Layer 7 of a small transformer language model trained on English Wikipedia (22 layers, counted from 0, width 96).
A neuron adds its activation times its output weights to the MLP's output. To switch it off is to set its activation to zero at one token and run the rest of the model.

Output weights of the MLP neurons that the questions are about. A number n stands for n times 0.00066.
n4: -91 -123 85 -108 -46 51 -56 101 111 127 59 21 -21 128 23 224 23 -65 -41 -104 115 -167 106 -129 0 -347 23 -152 264 73 -140 115 23 -133 -90 -141 230 -106 61 -47 74 32 73 -86 13 179 -63 58 32 -240 -92 67 -89 0 -159 92 -79 -48 138 -69 -141 23 15 -25 23 -101 210 110 -51 -51 122 -18 68 215 35 -24 44 107 -37 71 240 -132 -66 -93 61 -302 -3 41 -126 131 -64 -30 83 -40 -259 -132
n9: -60 -28 122 -75 -21 203 103 -231 56 297 117 54 195 -153 11 18 -162 -42 -97 -46 -287 0 -15 -237 -36 -93 281 151 -203 -20 68 56 -171 -89 -56 -137 -19 24 70 -87 11 150 -22 41 73 11 -39 -42 -11 211 -201 63 70 -38 -93 76 98 65 -267 182 -51 -21 238 -31 7 -49 -229 -85 -63 43 59 -73 -188 105 37 -61 26 -48 -85 31 -28 -182 220 133 62 253 220 -97 120 248 202 -146 -105 22 -123 72
n25: 130 87 -142 17 -41 -132 104 25 -107 -209 -108 -28 -95 160 -144 -217 143 44 -62 -100 127 102 78 169 72 -114 7 40 -149 -98 197 324 -185 71 7 -117 69 -88 -55 -53 -253 -17 98 -39 276 37 -181 -32 78 -139 -59 126 -169 0 -83 129 -83 -54 -13 25 108 181 -55 22 14 18 -139 141 -132 87 227 -107 32 201 -20 -88 -25 -59 -105 -26 27 149 -130 9 52 137 211 241 -17 145 -137 -204 234 -158 38 -127
n64: 0 -21 -174 164 87 59 42 -156 -21 93 -113 -20 31 -15 119 -247 42 98 26 -12 -68 185 199 16 16 -191 64 -16 -205 -9 155 -189 -40 -67 -3 68 -35 75 -8 25 -24 -107 124 -189 -13 -67 105 -19 -127 82 -62 53 168 28 -30 235 30 11 -161 -58 -26 -149 -171 86 -151 45 8 -417 57 113 -57 157 101 -102 5 159 -28 152 -40 11 -136 -4 -107 -9 105 -7 286 -51 213 -156 -40 123 -57 94 -147 185
n143: -170 0 272 -182 -75 -184 29 20 202 273 -91 146 272 -8 106 208 119 157 59 35 29 -159 17 156 12 -46 -227 34 30 -66 -119 96 -16 17 -125 192 54 274 -41 4 246 34 -46 -100 -96 71 110 -146 -196 117 -236 -331 26 34 -67 -150 -68 -104 34 181 211 128 215 -72 174 84 -157 310 197 -67 -263 -30 -311 58 -14 -63 49 -57 267 -65 58 -151 14 -183 -42 123 -55 25 -79 -220 -139 -57 -101 -19 -29 -147
n191: -80 7 -204 -100 -43 -10 -8 -7 65 137 105 -218 -100 35 109 -54 20 47 30 -30 -102 33 50 20 56 81 -105 -64 -183 46 238 -62 116 69 -59 -59 117 -119 91 -121 181 -41 -122 -15 -87 46 -56 55 220 109 -34 18 69 116 -158 174 73 -159 -125 -159 208 38 42 -178 -180 -117 -74 -43 11 52 86 187 107 -15 15 315 -122 -345 -27 -54 -29 -116 32 174 -8 -78 33 318 -4 -16 277 -137 -156 -89 21 109
n194: 22 101 -131 -91 50 91 -153 -172 -94 -52 168 82 -37 123 -6 16 -252 202 -7 -28 -90 -98 7 -44 119 62 59 -27 -283 -3 114 20 -206 29 -65 -24 -119 -98 -67 49 -209 -186 138 69 -61 84 -30 -116 211 115 175 -30 -188 -33 62 43 -4 -168 133 -20 68 51 87 -179 -54 40 70 236 129 121 -137 -102 107 -78 -15 -4 69 -48 212 -3 -19 141 15 -64 -73 98 100 40 -208 178 236 16 6 -107 -194 -181
n198: 218 -135 -399 4 -230 -35 63 -12 90 -54 -152 -163 134 46 37 -12 -44 -57 134 346 77 -207 53 -233 85 -76 -76 117 -8 -98 -142 -15 -186 8 -64 111 323 27 -149 215 -214 75 -198 74 -12 -173 -146 -115 -64 177 57 -105 -58 39 -60 110 -74 69 229 73 199 19 154 52 16 -56 70 -163 98 49 113 -26 -4 -101 10 363 69 128 -226 -110 -237 238 168 -197 146 225 129 72 -201 33 -142 -154 214 -142 -200 159
n259: 111 28 26 53 -192 -153 112 -89 -73 34 8 75 90 62 48 81 134 -130 166 59 -310 31 -30 16 -90 31 25 -129 9 58 -36 -43 -105 49 -113 -24 130 -104 77 69 -113 -15 42 96 -57 -62 -108 -33 -46 -60 72 174 -178 -201 107 0 104 39 51 -171 92 -54 14 -133 -32 -106 119 273 14 -225 -42 -131 185 113 -3 202 160 39 -106 37 46 108 -177 69 87 -100 -102 98 89 -194 -51 57 292 -15 -54 -101
n260: -70 -255 -137 -31 -95 -36 -30 -63 0 -54 -19 -173 89 79 -230 163 103 -14 7 63 166 337 7 -93 -46 19 48 41 -189 40 7 46 38 -224 36 64 75 161 -160 58 97 -45 -129 39 63 24 155 226 -45 -166 -62 13 -4 0 -34 -122 159 -206 -77 -20 22 191 -78 59 -84 -46 4 137 37 -78 102 66 58 -156 -36 -147 -203 56 -157 90 193 10 -47 -8 89 129 55 58 107 -167 -79 -13 75 -60 -106 -62
n289: -211 247 59 -67 40 -60 -31 61 105 45 205 41 -43 -20 36 135 -144 -116 52 120 -91 110 26 -162 -59 55 95 -114 66 85 155 -65 -129 -28 -24 44 7 -90 101 33 -73 60 -108 154 -128 -64 -35 105 50 63 49 0 -101 124 -130 130 -12 -95 3 -57 22 -46 -93 -138 -16 86 -86 17 -258 55 -103 -46 -71 109 -42 -23 39 -10 -73 22 -125 67 144 109 16 -45 80 203 47 -41 -75 198 31 -49 -66 78
n291: -180 -154 12 -119 -58 -11 -80 -17 228 -209 -81 -7 95 24 111 50 269 94 95 96 118 87 99 -42 116 -17 -27 -70 53 41 -80 46 167 69 -98 -177 56 46 9 -25 97 -175 -52 -48 -84 -190 -50 -3 178 -45 -39 53 137 265 -98 -5 26 -123 35 41 82 -119 106 15 -48 -124 51 -106 6 33 -3 33 105 -50 -27 -79 -78 133 -76 48 -31 94 73 -71 -6 -34 39 85 128 -157 -3 -142 -73 91 -219 -59
n320: -125 -102 101 39 50 -20 144 -16 -58 116 -76 -5 -45 -90 -83 -16 -154 -31 -66 17 -17 -187 -40 -161 -60 0 49 -5 -87 107 -14 -36 94 38 -59 -64 128 199 -96 -185 20 -71 89 -21 36 65 28 3 -78 104 -90 -125 150 -18 -5 -38 51 -21 -25 142 174 -12 6 -87 19 -22 -32 -128 96 -98 128 -99 32 -9 -37 -3 -23 -38 239 69 -104 57 128 91 373 -44 -63 -72 26 28 -156 143 -13 22 19 0
n340: 163 -17 -56 39 -124 86 -51 172 -25 -86 -113 -45 4 182 24 137 102 -358 -199 30 -148 -48 84 -160 217 -42 46 -56 -22 331 75 4 -194 77 -179 -68 -131 -199 -152 43 -329 215 31 -98 -26 -15 61 -157 -287 32 0 74 -66 56 -134 181 103 -177 238 152 -64 -219 -22 175 -67 62 -182 223 -30 -108 4 29 -103 -84 32 10 -186 -37 -234 53 30 101 351 -7 -127 198 12 143 116 280 72 56 201 -108 -158 140
n344: -213 196 -115 41 -160 32 125 55 118 5 70 133 185 0 -207 157 -319 -134 -84 -10 44 -77 -125 -477 8 -55 162 -163 -253 84 -4 -50 -38 -210 97 -36 89 69 -18 182 -68 162 -191 137 -132 25 168 -185 -118 277 -253 146 -166 218 -104 -64 -47 112 -170 13 67 204 251 -132 -92 153 30 -49 -95 268 81 214 -66 -130 65 61 -121 -51 -141 69 71 45 181 -153 -187 114 -127 121 -82 277 -266 186 32 -25 5 79
n373: -65 150 -38 106 4 111 226 0 166 -168 -248 22 -145 -145 189 99 -206 -259 -196 126 266 108 -249 54 57 4 -296 12 -136 -145 -149 -88 -55 -248 113 50 89 23 196 -186 6 -122 -289 33 -259 253 -178 -224 -109 59 120 185 -144 83 165 76 222 -89 59 -126 -46 175 255 -48 -79 -118 187 107 268 -114 76 -36 116 28 18 91 96 -272 -94 20 -7 -107 -151 -62 182 -5 16 155 -51 228 -207 -194 8 100 -66 157

Each question names a token from some text and the token that comes next. It shows the activations a of the neurons there, in the order above. A number n stands for n times 0.0037.

Then comes g, the gradient of the next token's log-probability with respect to the MLP's output, scaled to length 1. A neuron's effect is roughly proportional to its activation times (output weights . g). A number n stands for n times 0.0009.

"ent", then "i"
a: 0 -10 110 186 -14 -10 -42 -1 -5 166 -8 -23 0 -1 -6 -20
g: 140 222 -161 -98 92 -146 31 -42 -109 -62 -9 286 -64 -203 27 -22 -9 12 -116 -77 -87 -61 46 -37 -58 -15 41 134 8 -71 -20 1 -69 -42 -73 131 -250 -131 -105 83 332 32 175 -17 143 36 -87 -75 -109 63 -38 -9 -16 125 -210 43 -6 63 -93 -21 59 40 -270 68 101 -76 -54 33 -160 188 57 -150 -101 82 323 66 -148 77 19 125 -196 -146 18 70 91 -26 92 69 70 55 -68 33 173 -41 49 25
Which neuron, switched off, raises the next token's probability most? n260

"un", then "c"
a: -46 -46 236 -42 0 -40 53 -41 -45 -27 26 26 -41 -22 -10 -46
g: -76 -92 -92 -49 -87 -67 205 -5 -183 253 33 89 -184 58 -154 175 -64 102 93 118 -82 47 61 16 171 -259 38 43 168 -115 -144 -139 -24 10 85 68 -49 113 39 -125 -45 -73 -103 -19 135 188 -27 173 -83 -129 -87 -16 -12 0 257 -59 -99 -175 -38 216 -28 -41 42 93 -16 179 -87 -41 182 -2 154 -83 138 20 -48 -162 -92 103 -38 -47 99 9 -196 -20 -53 158 -150 201 61 -26 -101 -158 -127 -13 64 32
Switching off which neuron hurts the next token most? n25

"om", then "as"
a: -4 -39 -1 -18 -5 -44 -11 -22 -10 -46 35 -18 -1 -10 -4 -39
g: 40 35 266 -29 -20 -44 79 -83 -44 202 -14 -4 -159 -6 255 -11 43 -34 -156 -20 -262 -113 -58 -4 34 -69 -6 -119 -203 -141 -91 226 33 -70 -22 185 -53 18 -6 87 -60 2 -1 36 69 186 -108 9 -23 -20 241 -211 -110 114 -74 -99 15 -42 72 -68 96 -256 -31 -133 207 -10 -8 109 11 14 138 -248 -20 -3 -54 61 25 -141 132 -60 99 -1 -28 189 -131 89 -57 -117 124 125 118 154 197 -140 -51 12
Switching off which neuron hurts the next token most? n260

" cover", then "ed"
a: 0 -8 -44 53 -43 -1 -13 -30 -35 -6 -20 -11 -34 -2 -31 -22
g: 36 69 -62 -136 -27 12 7 57 89 46 -124 215 -88 -12 53 134 178 53 -174 -37 248 -2 -89 83 -239 -28 -41 -313 98 -246 -293 48 85 12 -155 -93 8 74 -24 -205 103 91 48 16 -1 141 69 -53 -58 36 121 -74 108 19 -126 109 -121 106 -4 60 23 -40 295 80 36 72 -148 130 -12 235 6 24 -277 -6 -61 32 71 7 -156 -68 -43 -27 -82 -157 -21 33 106 126 148 12 -73 -24 -18 -44 -51 68
Which neuron, switched off, raises the next token's probability most? n143

" Island", then "ers"
a: -35 -46 -13 -14 -18 -22 -11 240 -15 -46 107 -1 -45 -39 -5 -44
g: 52 181 83 -50 -11 -23 -24 -161 -162 35 180 29 -17 248 171 60 -79 35 34 -2 14 -132 -25 -34 -16 133 -50 -48 -151 -170 -101 -114 -23 -1 -6 -162 68 -184 72 42 122 80 133 4 135 17 -135 -1 -23 -84 402 -60 -89 156 -122 69 -264 34 -57 -1 -155 78 198 13 41 -152 -8 150 -173 33 89 -109 71 -27 19 221 68 31 -38 24 130 -15 -20 -2 114 -160 -72 144 22 -56 -205 -26 88 18 -243 -99
Switching off which neuron hurts the next token most? n198

"gi", then "me"
a: 306 -32 1 -19 -3 37 -17 -33 -45 -39 0 18 -13 -6 -15 -11
g: -191 -116 93 178 -133 -133 37 53 -10 15 110 -136 327 58 -4 135 71 -34 78 275 -27 -64 -104 95 -11 -125 -63 33 -193 -63 -44 -93 88 -69 63 -78 137 -128 235 -33 -183 97 -60 99 -282 37 -22 -132 -26 65 -12 -122 150 149 57 1 -341 44 -93 134 -18 -73 80 63 -45 -8 76 -60 6 89 101 34 22 83 -88 67 -145 -88 -33 -115 77 -53 -99 120 -152 125 -35 84 188 -122 -1 -78 142 -60 84 48
Which neuron, switched off, raises the next token's probability most? n4

"ia", then "ra"
a: -19 -46 -13 -11 -39 -6 -8 29 -18 -40 -36 -17 -1 -8 -23 -45
g: 9 -2 25 -92 -118 37 -55 229 -48 -225 46 25 154 -85 183 3 -52 29 -23 -26 33 259 151 -64 -107 -81 -138 45 -89 -83 51 89 34 79 -116 51 156 84 -35 135 -66 40 -28 -150 -29 -29 -116 30 15 -37 238 33 25 -73 58 -160 -319 97 -2 -120 -62 -134 -212 -92 89 -39 87 -35 -76 78 -47 55 126 101 -13 -110 195 -6 49 -136 21 -51 -50 186 150 -9 -186 -21 53 -370 127 27 42 62 96 234
Switching off which neuron hurts the next token most? n9

"ł", then "an"
a: 208 -46 -8 -41 -2 -31 -1 47 -45 -22 70 3 -26 -3 0 -10
g: 48 100 7 20 86 141 32 2 -70 189 -13 -68 -11 -7 -55 94 -188 -96 51 -57 -103 -23 -160 -26 -61 92 38 -190 31 -246 7 -151 -56 103 -56 99 108 -127 130 -87 69 51 320 -31 209 -51 152 86 -61 -156 250 -38 -119 137 -25 -110 183 -87 -64 -69 4 -172 -223 -9 -128 -15 31 38 -211 -49 119 -146 42 -12 211 -40 189 122 -18 31 223 97 70 -118 -27 -62 237 -57 -12 34 -88 -69 -109 4 -103 42
Switching off which neuron hurts the next token most? n4

" h", then "all"
a: -37 -39 -3 -8 0 -9 -42 -25 1 -32 -31 -43 291 -38 -6 0
g: 139 -33 157 82 -46 -57 184 58 -125 -74 -199 -162 99 130 -27 22 147 207 -18 72 83 -205 -146 -173 -40 187 -131 -129 110 -43 162 -123 87 168 -116 -40 -113 -109 8 -157 -19 -76 29 -122 -5 80 22 -89 -12 138 -141 31 54 70 -228 145 -26 -23 -242 -66 129 105 -140 24 -140 69 108 142 -16 9 -69 -135 -40 -75 -165 -52 48 -15 51 -134 100 272 76 -36 92 127 59 -22 -115 42 -53 154 8 223 -64 77
Switching off which neuron hurts the next token most? n320

" se", then "ttle"
a: 5 -44 -37 -15 -1 -1 0 -39 -44 -42 -13 -39 114 -1 -45 -20
g: 9 -139 45 -61 -108 -62 30 -86 -108 82 -162 202 -108 -3 225 -313 23 173 46 109 14 50 -137 -100 -44 -119 182 -11 -92 -79 -103 152 -100 218 -110 -96 26 76 -62 -137 41 78 68 -18 4 220 -13 3 -215 28 17 19 176 177 -112 30 -72 -26 -96 -73 -55 150 15 -112 98 141 -108 -132 138 -33 18 -125 43 -81 -34 11 106 39 106 -176 179 -195 -33 -101 172 -88 -116 131 -57 210 -51 55 153 -51 75 145
Switching off which neuron hurts the next token most? n320

" San", then "do"
a: -42 -13 -31 -1 -20 -25 235 157 -41 -14 -31 -17 -46 -5 -1 -2
g: 78 -196 95 -105 120 -14 -208 -210 81 88 80 38 -6 30 172 -53 -60 93 100 -285 43 189 -24 -138 22 137 47 -15 177 197 -3 139 -184 147 71 -40 -78 -18 32 31 86 48 -89 -131 -159 133 42 -23 -24 -178 279 -86 -103 -88 114 -60 38 -67 74 -104 -12 97 43 -41 48 -11 -8 106 -9 -111 -197 -124 124 -15 258 63 55 106 20 -5 -118 -103 135 172 -169 -90 -70 -158 -138 -161 105 -51 -63 -21 127 -61
Switching off which neuron hurts the next token most? n194

"94", then "."
a: -29 -29 -15 -33 0 -9 -15 411 -17 140 146 -45 -14 479 0 -15
g: -102 -91 -258 124 -43 -82 -73 -33 81 -58 -60 -1 62 107 69 -108 -138 -69 -19 -65 -69 17 72 -177 60 91 -146 39 -58 -117 230 210 119 -9 -92 -48 -109 -123 -28 -149 33 -52 70 -8 115 -97 221 -12 113 -140 -104 83 63 197 -19 201 -166 -58 -8 188 -72 88 83 76 79 132 -16 66 -32 68 13 -248 122 114 99 -95 -102 119 137 -41 -132 30 131 -17 -175 107 272 -196 111 -14 -94 -135 -141 -124 100 112
Switching off which neuron hurts the next token most? n340